Layer 3 of a small transformer language model trained on English Wikipedia (15 layers, counted from 0, width 128).
A neuron adds its activation times its output weights to the MLP's output. To switch it off is to set its activation to zero at one token and run the rest of the model.

Output weights of the MLP neurons that the questions are about. A number n stands for n times 0.006.
n50: -16 -5 8 76 -34 -26 15 18 -30 -35 46 -94 10 16 8 40 -7 0 -33 -22 26 16 19 18 7 59 32 35 -16 12 7 4 -19 -26 18 9 18 11 20 -1 27 -81 41 57 16 50 61 66 1 7 13 -29 46 5 -42 41 -1 7 15 5 -33 -27 -18 43 65 -19 -1 26 -31 -16 -10 36 -20 -12 43 13 -4 -82 22 28 -27 -24 -26 14 11 -3 21 -6 -3 7 -7 7 -27 -19 11 -7 -10 -35 10 7 15 -76 19 1 -11 -36 5 12 -35 -16 29 26 -57 -44 4 27 22 -21 -12 -31 -16 -2 35 -42 -38 -29 18 -12
n67: 13 -1 9 4 -2 0 5 -34 -52 -23 34 7 29 43 -12 -35 -14 14 7 -5 -19 33 -61 -27 -39 -32 -58 -2 -48 27 20 -11 -16 7 -43 18 -7 -9 -10 -33 49 29 42 16 2 9 48 -16 -24 -18 -61 -5 -32 16 29 19 5 32 15 -21 44 -30 -17 -20 -27 7 41 -16 -7 -36 -2 17 4 16 19 -9 -10 50 -8 59 -60 31 -18 -53 8 -25 45 13 35 16 24 1 15 31 12 26 -17 7 -53 -13 -62 46 49 41 12 54 0 -54 -63 -29 59 -49 8 -5 13 30 -5 24 19 -7 -19 13 -8 -20 -15 65 -3 19
n68: -34 -13 6 -11 -6 52 35 -24 -1 -16 9 30 -80 -5 -10 -4 35 -6 45 -23 0 6 5 -57 21 -9 -9 60 -52 44 6 34 36 -9 0 -27 -6 -7 56 -33 20 -2 -33 27 -32 27 31 31 -57 -4 2 18 -59 17 -36 -51 23 -18 14 -28 20 -17 5 -19 -32 12 -26 3 25 -25 42 25 11 -55 47 12 77 27 11 46 -74 -7 4 14 57 2 -10 -48 63 10 0 4 -30 64 -80 -4 -8 28 9 -9 -51 -5 -2 44 -30 -15 -12 -34 22 5 -3 32 39 -25 -2 -4 -23 4 6 -29 7 -51 38 -28 -18 -7 24 2
n125: -16 -52 -15 6 21 46 -24 -32 -12 20 -12 -31 -50 13 3 -28 -24 27 -13 -4 -20 5 -52 52 -5 -32 13 8 -33 8 -13 65 -2 -46 21 1 39 -53 35 14 -13 -36 18 -45 -19 13 -25 -4 -11 24 11 17 24 64 68 11 50 13 -28 -21 54 2 6 -35 -22 12 42 38 82 25 -24 -29 -8 46 4 -30 22 4 29 46 22 18 15 20 10 -53 -28 -40 0 -61 22 -16 30 -36 -25 3 39 -28 50 -12 12 4 -47 21 -32 -30 7 -46 17 -44 28 -1 11 0 -8 5 8 50 -22 -25 -4 -23 -38 26 -8 -22 22 -9
n154: -11 40 -21 -8 12 -48 -29 -15 15 11 -2 39 9 5 17 25 -28 -16 -37 7 12 22 15 11 -14 -6 6 18 38 -8 -32 39 -6 26 -34 6 -78 26 -14 -26 51 -18 -18 19 -17 39 10 51 -29 -10 29 5 -7 -2 -63 -23 20 -1 -6 31 -20 -20 -8 -27 -24 9 -10 -5 11 -49 21 74 -23 -1 -13 -4 -26 30 -17 -7 -9 -13 -11 26 2 -58 64 32 2 18 -33 44 11 43 5 2 4 9 4 -23 -5 3 11 21 37 18 -44 -14 -47 -4 10 -18 29 38 -27 53 -22 -17 -43 -12 11 15 24 -27 7 -35 0 30
n163: 19 47 11 -22 15 -45 28 5 -47 -37 41 3 -1 -1 30 18 -56 -39 21 21 -15 -8 -2 -9 39 14 2 37 27 23 -16 -23 2 -29 3 -65 14 9 -50 -42 44 16 8 28 -28 62 -86 -10 -13 -25 -7 -5 53 11 -14 -38 24 -41 -24 -4 43 1 -34 -6 17 28 15 44 2 -16 -8 22 32 69 10 8 -33 -22 17 49 -1 -54 34 -9 4 33 46 -21 -26 12 -8 -28 9 17 -54 22 0 14 -8 4 -25 48 51 6 62 -54 -6 27 -16 -22 36 -21 -29 3 39 -20 -4 21 -12 -45 -43 11 -8 -40 -26 -10 47 -45
n186: 48 -19 -13 -2 -3 6 -43 12 -1 48 24 -2 77 2 -23 21 5 47 42 17 -7 13 24 -38 -35 -16 3 44 -40 15 -57 -34 31 4 1 13 10 22 -5 5 2 7 -6 -2 -30 -41 7 -22 -48 31 -32 32 2 -54 -33 20 -25 -36 16 3 9 48 0 35 -30 -20 -1 27 9 11 20 -53 -47 12 -10 34 -46 -24 5 2 5 36 -42 6 -23 -8 -12 -41 33 12 -14 -2 -39 28 -7 -10 -5 -10 35 -12 7 24 -20 48 -13 24 -21 16 27 -7 -37 -33 -21 -42 29 -43 17 -25 -18 -34 7 -12 -13 49 50 25 10 44
n196: 6 2 43 36 -17 -21 -29 -3 22 56 2 -8 22 13 5 58 -30 13 -31 -8 -3 28 -11 -26 -26 18 10 27 1 -20 12 -3 -62 64 21 6 -40 -1 8 26 25 10 24 -20 -7 30 -19 15 -15 13 19 22 61 -57 -15 -34 44 48 39 28 -21 -34 -6 -19 9 33 26 -17 2 0 17 -23 31 -41 -29 20 15 -35 -12 9 45 -14 22 -34 -34 -15 48 -20 42 -56 -45 -31 1 1 -18 22 14 -3 9 -32 -30 32 -10 33 -24 -48 -32 -11 -11 11 -12 -56 30 -8 15 -21 -24 -6 7 4 -14 22 3 53 -29 -46 -4 2
n205: 14 57 45 9 -68 12 -20 77 -21 44 18 13 -4 31 -17 35 -4 -50 13 -61 -24 -2 32 24 31 -56 -43 47 -18 -30 -26 12 0 10 7 -19 41 1 -27 5 -8 22 -43 41 9 4 -3 -25 17 66 16 -26 36 -2 -18 -11 -9 -12 23 12 25 -18 -7 -14 6 -4 -9 23 -20 17 -19 25 -59 -23 -26 -12 -68 -75 6 3 -38 26 -13 11 -49 0 63 -7 25 -9 -44 3 -5 -14 29 -4 -37 7 63 -31 0 -27 -23 -8 -17 78 -3 34 4 -46 11 -29 -16 -9 30 30 48 64 35 -27 -10 9 18 -47 33 -12 11 25
n206: 20 -26 12 14 -8 25 16 27 10 19 -17 -68 51 12 13 15 -16 -39 8 40 -23 35 16 -18 -22 -16 58 2 -15 -6 5 12 -1 -22 66 5 -26 -32 8 5 -27 29 21 5 -56 -3 46 21 -12 -8 -28 -32 -13 -20 24 40 -29 -19 -19 -7 -2 -51 -12 -28 -16 -33 52 -13 4 32 35 18 20 4 11 -13 9 -10 37 13 -8 -5 17 -8 33 38 7 9 35 13 65 23 -30 -47 8 0 3 22 -52 30 -78 17 -44 3 37 29 43 -20 5 21 -13 -21 -30 -5 -50 -18 -21 -3 -11 -62 5 52 -6 31 16 -30 -49 11
n233: 18 -26 4 -31 9 -6 12 29 35 -28 19 14 52 -8 -11 22 -74 -30 -11 37 13 -30 -45 67 36 37 28 -1 13 -4 -14 -60 -31 61 20 18 -10 19 13 3 -4 -1 -32 7 22 13 16 -10 10 -14 22 -37 8 24 -9 18 21 0 18 -47 7 -63 -22 -48 -2 43 -13 6 -24 35 -72 -17 -23 -19 -12 37 11 -8 24 -35 -50 -8 -17 38 -24 -22 -25 -34 12 -35 -5 -27 14 -26 7 37 29 9 -10 25 54 37 10 13 -9 49 -9 2 38 -51 35 16 -6 -6 -11 -2 21 -23 35 48 -42 -21 5 15 -17 -16 8 4
n241: 19 51 -15 -9 6 -6 -18 52 -52 4 -6 0 50 -30 -10 -19 -50 47 -2 -10 51 -31 0 -3 -11 0 -4 -50 2 24 41 -2 3 -25 11 7 -20 6 -20 7 58 14 -36 -11 28 34 -18 18 -15 -17 22 26 53 -7 -19 -23 2 52 -19 5 1 38 -9 -41 -16 -13 1 -6 24 -30 11 -36 11 15 34 18 23 -6 34 -22 4 -28 13 46 -40 24 -27 5 -30 53 28 -27 26 18 5 -25 5 -29 0 6 63 45 17 -7 16 17 -5 1 0 16 -51 -15 -20 -83 -23 -24 -10 6 -5 -2 -14 -27 7 -1 -48 14 37 12
n263: -2 17 -12 -10 19 6 16 -16 2 12 -10 3 -11 37 11 48 -29 -42 4 -44 -1 46 -25 -11 5 36 -59 26 -4 20 15 -34 -45 70 -54 -16 -5 12 18 9 47 36 6 40 -7 3 5 20 3 70 54 59 -44 -41 -3 12 10 23 -18 -19 22 -41 -33 -38 39 4 14 -24 -34 24 -4 14 1 23 -19 4 8 10 -72 -65 11 -1 -47 -45 -33 -1 20 -67 21 10 10 -22 -13 0 13 11 26 -25 48 -28 2 -1 3 9 -4 29 -30 6 -1 31 15 38 52 61 -36 -20 -29 26 7 -12 33 -19 -26 16 9 -61 9 -31
n269: 14 -16 14 17 30 22 -2 -8 -44 -14 30 91 38 -2 13 29 4 40 36 23 -54 5 70 -7 -9 -75 -4 3 -26 26 32 45 9 0 -23 -33 27 3 -20 -4 -12 -23 -76 -5 10 -11 39 -15 9 -36 -9 -14 -23 -21 -38 -2 57 -1 54 -28 23 7 10 -46 -15 16 -4 22 -35 -30 -12 -27 0 -8 2 -12 -3 -12 18 -1 -12 39 -3 -40 30 44 -43 -35 59 14 -30 -15 6 14 8 -40 20 -31 -24 -33 -40 -10 -10 16 5 31 13 3 -50 26 50 44 -12 -11 -49 66 -1 -16 20 18 19 -21 -15 52 -13 -48 -29 2
n332: -1 -31 -16 -5 22 -26 43 13 16 -56 -14 -4 29 -16 23 60 -7 -22 -21 -15 -38 22 -9 -52 -47 -47 -33 37 -9 -7 48 -3 -35 -60 -15 14 34 12 -25 35 0 23 -30 3 -35 -47 25 -48 -3 -1 5 -10 -38 -18 8 -9 -41 10 -8 -10 17 50 -38 39 27 8 -10 -24 -43 -15 -12 23 -17 60 -7 6 -14 5 25 37 -11 50 44 -37 25 7 12 -10 20 25 35 43 23 13 6 83 40 32 12 -52 42 -37 45 57 -51 -5 4 1 -51 -44 64 -65 63 18 8 17 0 21 -8 -68 -55 20 -45 -3 21 5 29 12
n498: 21 44 31 -10 -44 -28 27 26 30 12 15 35 -22 39 -28 -25 25 -61 -12 9 -27 -32 4 -57 -5 -65 -31 -26 41 39 19 33 35 -18 12 -9 -8 -22 12 25 -22 -5 7 5 -5 -8 10 -72 -2 -23 -32 -6 27 -21 -39 -13 -13 26 33 11 -37 3 -13 -15 30 -41 -1 -41 -5 -62 -5 31 9 80 8 -9 19 -1 44 42 70 24 10 3 32 -37 -12 14 7 -2 11 -8 22 -5 -38 -4 36 19 -42 5 15 10 -4 -12 23 36 1 11 -33 -16 -34 5 -29 -22 -2 30 14 38 -42 -17 10 -52 4 -40 23 3 -43 52

Each question names a token from some text and the token that comes next. It shows the activations a of the neurons there, in the order above. A number n stands for n times 0.033.

Then comes g, the gradient of the next token's log-probability with respect to the MLP's output, scaled to length 1. A neuron's effect is roughly proportional to its activation times (output weights . g). A number n stands for n times 0.004.

" Ch", then "ange"
a: -2 0 -2 -4 -3 13 -1 -4 -5 -2 -3 -5 -5 -4 -3 -1
g: -10 15 1 -35 -18 -6 6 19 11 -21 12 -9 -2 4 26 -2 10 2 -3 4 -6 -22 -28 5 25 -3 0 20 -12 11 23 -28 -12 -3 -1 40 -41 -42 19 -2 35 26 -5 53 24 -17 -4 -5 11 40 8 8 -17 -35 -6 14 -29 1 -11 8 -38 -5 -3 19 -23 -9 33 -7 -10 -16 2 19 0 -44 5 20 22 -10 10 33 -1 36 -3 -34 -4 -14 23 -17 -1 22 31 -1 -14 -5 18 -18 -10 25 -11 -61 43 -1 30 11 -30 -11 -9 -3 -23 29 -24 18 1 -4 -30 -26 -8 35 -5 -20 71 -45 16 22 -15 26 -43 -4
Which neuron, switched off, raises the next token's probability most? n163

"j", then "ang"
a: 0 -4 -5 0 -4 -4 0 -5 -1 -5 -2 -5 -4 -3 -5 3
g: -3 6 -18 -19 -17 22 16 -25 10 7 21 50 -1 9 11 -46 -37 -11 -15 -39 -13 5 13 -1 6 -4 -29 2 -7 46 -8 4 -24 -10 -12 -2 15 -22 -29 21 -3 -27 -18 -30 7 -26 -2 10 28 -6 -11 -22 -29 -41 -56 8 15 10 29 -16 -25 -17 15 29 -15 16 -12 12 2 13 -5 28 -3 -61 5 5 76 7 11 -2 -34 -15 -6 -13 -15 6 68 10 36 56 30 -1 12 5 -25 2 -2 34 17 -27 -7 10 0 1 6 13 7 5 -2 14 14 24 -4 -32 -8 -21 21 -2 0 35 4 -11 6 24 7 -2 -7 2
Which neuron, switched off, raises the next token's probability most? n68

"ell", then "!"
a: 25 -3 -3 0 -5 7 -4 -4 13 -2 6 -3 -3 -2 20 -4
g: 11 -24 -8 4 -27 40 -5 21 -2 -20 -20 0 38 23 47 37 30 -5 2 30 33 8 6 -1 25 25 24 3 12 -25 -7 35 -18 -11 -1 -14 -21 40 11 18 66 -56 -22 26 2 -2 20 -17 31 0 -25 -30 -5 5 -46 18 6 11 -10 -4 7 -27 -38 0 27 -18 -11 11 32 -21 -20 -5 1 -1 -3 -12 -41 -32 23 2 -19 -22 -7 4 7 12 -28 6 27 -48 -25 -3 -32 3 -20 12 34 11 6 -14 9 -63 -13 18 -22 -2 19 -15 -15 -19 24 7 7 -12 -4 -18 -13 -13 -16 22 1 8 -8 31 -7 29 8 -1
Which two neurons, each switched off alone, lower its probability most, in order? n50, n332

" B", then "A"
a: -5 -1 -5 -3 -1 -5 31 2 0 -4 -4 -3 1 -4 -5 -1
g: 35 -20 -3 14 -38 16 -30 2 50 6 -20 3 18 -4 -22 15 -3 20 -5 -6 13 2 -16 8 -6 8 0 -11 12 38 -58 -6 -42 -19 -12 21 -11 22 -24 -24 -2 -14 25 -28 35 -28 -37 -19 20 -17 15 25 -14 18 -1 27 -22 -14 1 43 -22 22 -8 -32 -1 18 -30 9 12 17 45 36 -25 19 -19 27 -19 12 21 25 -31 -25 -32 2 -24 -1 -22 35 -3 -25 -11 -10 -7 12 15 45 -31 19 11 -33 -24 -10 -14 20 6 -6 8 10 4 -4 13 -23 26 7 -14 53 3 -9 -9 -10 45 -28 -10 8 -25 32 20 2
Which neuron, switched off, lowers the next token's probability most? n186

" ", then "200"
a: -4 2 -1 -4 -3 -5 -3 -3 -1 2 -3 -4 -3 0 -5 0
g: -27 -14 2 -11 -1 8 52 40 -2 -13 3 -17 20 3 -10 -28 24 -16 7 20 39 13 35 28 9 10 -18 -10 -1 -43 -15 -31 36 39 30 -5 -5 30 -16 -22 -2 14 11 41 6 -20 26 8 7 -25 8 10 17 -1 14 23 -8 42 -4 -23 -10 0 5 -10 28 -46 -2 -4 -22 3 -3 31 14 -22 26 20 -3 -1 -24 -6 3 -36 -41 -13 -10 2 -6 -16 7 3 5 -53 -17 5 -62 -11 -26 -19 20 12 -22 26 13 -24 12 2 23 7 27 9 -26 -12 8 9 11 -39 -11 -24 -8 -9 19 3 42 -37 34 -52 21 -7
Which neuron, switched off, lowers the next token's probability most? n332

" and", then " published"
a: 0 -5 -2 -5 -2 -5 -5 -1 2 -2 -1 -3 8 -2 -4 0
g: -2 -21 -9 2 -11 28 29 -10 32 -27 16 13 -3 23 15 -13 31 -27 -18 -26 -44 4 -7 -33 13 8 -19 27 -46 -23 -24 10 21 -9 4 -22 -16 18 22 -38 -32 -8 19 -44 -21 -28 36 -3 27 12 2 -6 -5 -8 -3 -3 36 -39 7 -7 41 -13 -2 9 22 37 3 6 -37 30 23 7 17 -36 -8 31 -19 2 4 17 54 3 -31 4 28 -12 6 -15 -31 -2 -13 10 53 5 -14 28 25 0 -9 12 25 -44 12 24 -28 -26 13 15 -21 -7 14 -11 34 -30 1 -3 15 -12 7 22 6 4 -29 -5 18 -13 21 -36
Which neuron, switched off, raises the next token's probability most? n332

":", then " "
a: -5 4 -3 0 -5 -4 -2 -1 0 -5 -2 -1 3 0 -5 -1
g: -5 -31 -25 -12 1 24 14 4 -15 -36 8 -9 -10 -31 2 -16 20 12 17 17 -72 -11 16 -13 0 54 15 -12 -25 15 13 -27 25 16 12 16 16 33 -47 21 8 -16 2 -3 9 -21 -28 6 36 10 -22 2 17 5 -18 6 13 -6 41 -30 -13 -19 -7 25 6 5 -9 28 20 3 -46 -12 -20 -5 19 -15 -39 1 27 16 25 -30 9 -7 -26 -5 -35 25 -33 -3 -18 12 -34 0 -60 35 39 8 8 -13 1 3 2 -29 -10 -1 2 12 -3 -4 15 -13 10 -16 14 50 16 4 20 -5 -10 54 33 -14 22 8 17 -23
Which two neurons, each switched off alone, lower its probability most, in order? n154, n206

" ", then "17"
a: -2 0 0 -1 -4 17 -2 -4 -4 7 0 -4 -2 -1 -3 0
g: -14 10 37 -22 -6 29 2 0 -2 -15 -24 17 -12 15 -40 3 18 -40 13 -36 -7 -2 25 42 10 2 -10 22 2 -41 0 5 31 8 12 21 18 -10 -6 20 6 -5 -25 10 64 -18 38 5 14 -26 -31 3 -31 -20 2 -38 26 -7 -39 -36 -21 20 23 -17 0 13 3 -6 -46 15 -6 -13 -15 -1 -6 -30 -2 0 16 -42 0 26 29 -27 -47 -14 40 18 46 -32 17 5 1 -25 -26 3 -6 -14 7 -14 -10 27 23 -38 24 12 -26 15 9 7 48 3 9 -11 -9 1 19 -21 23 -7 4 -2 18 28 -22 34 6 -1
Which neuron, switched off, raises the next token's probability most? n163

"3", then " K"
a: 0 -3 -1 0 -3 -3 -2 17 3 -3 3 28 -4 -5 -5 -4
g: -5 11 0 10 3 4 -15 -47 -24 39 3 17 -25 -33 -37 -14 -24 26 47 13 2 21 11 32 30 -34 5 -13 -2 28 32 25 14 0 0 0 -8 -6 13 23 7 -9 -19 -42 -14 16 -8 19 4 7 -2 -11 -4 -1 -26 25 52 22 10 18 14 -21 -4 3 -32 -28 22 1 6 -20 35 19 46 -16 7 -9 14 37 34 -9 27 -4 -2 -48 -9 -34 -30 23 -21 -39 -3 11 11 3 12 -23 5 -23 8 9 11 30 -25 14 -5 2 12 -35 2 -19 -19 -4 25 -2 5 -21 -22 36 -41 5 52 -26 -31 7 -26 -36 -6 -25
Which neuron, switched off, lowers the next token's probability most? n241

"ard", then "han"
a: -1 0 -2 -2 -5 -1 -5 -4 0 25 -1 -1 -5 -3 0 2
g: -36 -38 5 41 16 10 -18 22 41 18 7 -31 -8 10 -29 -14 46 -10 13 28 -12 -4 -2 1 -1 4 28 -17 -30 26 -2 -18 -4 -16 16 0 -3 14 9 13 4 -32 -24 17 22 -9 -18 4 -29 18 -1 28 17 38 -3 16 47 -17 -1 -21 56 -6 8 18 -13 3 -14 26 -22 9 -38 -13 8 -25 -23 18 -15 -11 45 -15 -12 -5 2 6 -3 29 -31 13 20 -28 15 23 -6 18 3 30 5 -8 -39 14 -6 -29 -22 -4 14 22 -1 -38 22 -24 -47 8 -56 -45 13 -17 20 28 -21 15 31 15 7 -33 -21 12 1 -20
Which neuron, switched off, lowers the next token's probability most? n206

"K", then "on"
a: -1 -3 -4 -2 -1 -5 -1 1 12 3 -3 -5 -3 -1 -3 -5
g: -2 8 7 16 -11 2 27 -23 -13 13 -4 -7 41 3 17 -19 6 -8 15 12 -21 20 30 17 20 -16 52 -19 -20 -16 -16 -16 11 6 -45 3 59 -15 7 -33 -8 -14 -11 -10 -7 10 12 -11 0 31 29 4 26 -8 -30 3 -27 -11 31 9 -28 -22 16 -51 -5 2 12 15 -22 -4 -30 12 0 30 -10 18 -4 -12 8 27 -15 5 23 14 -6 -24 17 -21 -39 1 17 12 -2 -19 -33 37 20 -33 7 -52 -11 -15 10 4 58 17 -56 19 6 -17 -17 -7 0 -16 40 -16 4 8 13 -3 -55 -9 54 -20 11 20 -5 6
Which neuron, switched off, lowers the next token's probability most? n205

" The", then " election"
a: -1 -1 -5 -2 -4 -5 -5 -4 -5 -5 28 -4 -4 -2 -5 -3
g: 20 -9 15 -10 -73 -10 11 -2 26 -25 -40 6 -6 -14 16 41 -29 2 9 20 -5 4 -5 6 -8 29 -16 34 -9 -28 -39 -59 -4 36 17 -17 43 24 -3 6 -14 17 10 0 19 -19 37 2 5 13 -5 -15 -8 12 34 19 17 1 0 11 -24 -16 -5 -25 5 -7 -2 -23 20 -38 19 42 -27 -11 6 -22 -39 5 1 -22 -4 16 -4 15 7 -12 -11 23 11 -41 11 -23 25 14 -13 -2 16 35 16 -22 -4 21 0 -30 -24 31 16 36 -7 -13 10 26 19 -3 -41 -15 41 -14 4 -1 -38 24 17 -13 37 -17 -4 -41
Which neuron, switched off, lowers the next token's probability most? n233

"54", then " |\n"
a: -4 -4 -4 -1 61 -4 -2 20 0 2 -3 -3 0 0 0 -3
g: -3 -14 6 -44 -11 -5 29 -45 -47 10 12 3 6 -32 16 3 59 -10 -19 15 16 29 -26 -19 20 -19 2 -14 -48 17 -1 26 -3 59 -10 -15 -19 28 -12 -2 23 10 19 -27 31 3 -32 8 8 -14 15 17 -5 -16 19 -9 -20 25 29 -14 33 8 15 -23 -6 15 -1 29 2 -17 38 13 -27 11 -21 -22 11 -25 -38 -2 -14 -11 -26 36 20 -7 37 -3 -27 31 -34 -3 -6 -6 5 42 0 -12 -12 29 10 -24 9 -3 19 -4 22 4 46 -18 12 -21 36 -19 -9 14 -8 -21 -13 12 -24 -14 -26 -41 -12 -2 28 11
Which neuron, switched off, lowers the next token's probability most? n154

"E", then " for"
a: -4 -2 -5 -4 -1 -1 4 13 -5 -4 15 -5 -2 -2 -4 -1
g: 38 16 38 20 -10 -10 -5 34 -19 -25 -29 3 -3 -19 55 2 -32 39 24 -2 -12 20 12 -26 -14 30 10 -21 -4 -28 -10 5 -7 -6 -10 -30 -9 2 2 19 9 21 23 -12 -4 15 23 15 -6 7 -1 -7 -51 -21 -17 -20 -11 50 -5 9 31 -9 -17 24 14 48 -11 -31 -48 -9 5 7 14 -19 -7 27 -19 -6 -8 -11 19 17 -42 16 -7 53 4 -29 2 -1 -12 26 -13 6 -28 -34 -48 5 -30 1 45 -4 -12 -5 -6 11 -13 -8 -4 5 -40 -22 -3 -8 27 -8 5 -7 -27 29 10 41 34 19 5 -30 20 14
Which neuron, switched off, lowers the next token's probability most? n196

" JP", then ":"
a: -5 17 -3 -5 0 -5 -3 -5 0 0 -5 -4 -3 -3 -1 -1
g: 37 45 -18 -58 -29 -12 -8 -8 2 -8 -28 -39 19 -20 20 -26 10 -7 1 25 20 6 2 -14 19 -13 11 -12 -18 2 28 -4 -30 27 -24 8 -25 -8 -11 67 -10 46 -12 -16 19 -3 23 -16 -12 -10 -9 -12 -10 -4 -16 -13 -6 23 27 -8 -13 10 -26 26 -49 30 34 -13 -31 2 24 23 -39 1 15 -14 5 30 -2 -39 10 13 -8 10 -12 -10 -16 -42 -10 -8 -8 61 17 -16 -37 -9 -12 22 -17 -28 35 28 -14 26 31 5 11 4 -27 -5 -16 -26 23 -3 32 -15 7 2 16 2 17 15 14 -1 20 27 -17 20
Which neuron, switched off, lowers the next token's probability most? n67

".", then " Har"
a: -3 -1 -2 -3 -1 21 -3 -1 -2 -3 -3 4 31 0 -2 -4
g: 11 11 3 -32 -20 -1 -4 -6 0 5 -2 -13 -21 -43 12 10 7 -37 -13 36 3 -4 65 -15 -8 -7 38 -2 11 28 17 -10 -5 54 14 2 -16 -17 -32 -14 4 9 -41 -5 -12 58 18 -26 31 -5 -3 18 -5 -8 18 -21 -35 24 20 -17 7 -25 15 43 6 -15 23 1 10 -15 -4 0 7 -15 1 -24 -30 3 -11 4 16 23 8 12 -15 1 2 -58 15 17 7 30 -10 -24 -63 -37 15 -33 -5 26 24 12 9 4 50 8 18 8 -9 -14 14 -19 -45 -34 30 4 0 2 10 -31 37 3 -22 1 -9 7 -12 21
Which neuron, switched off, lowers the next token's probability most? n163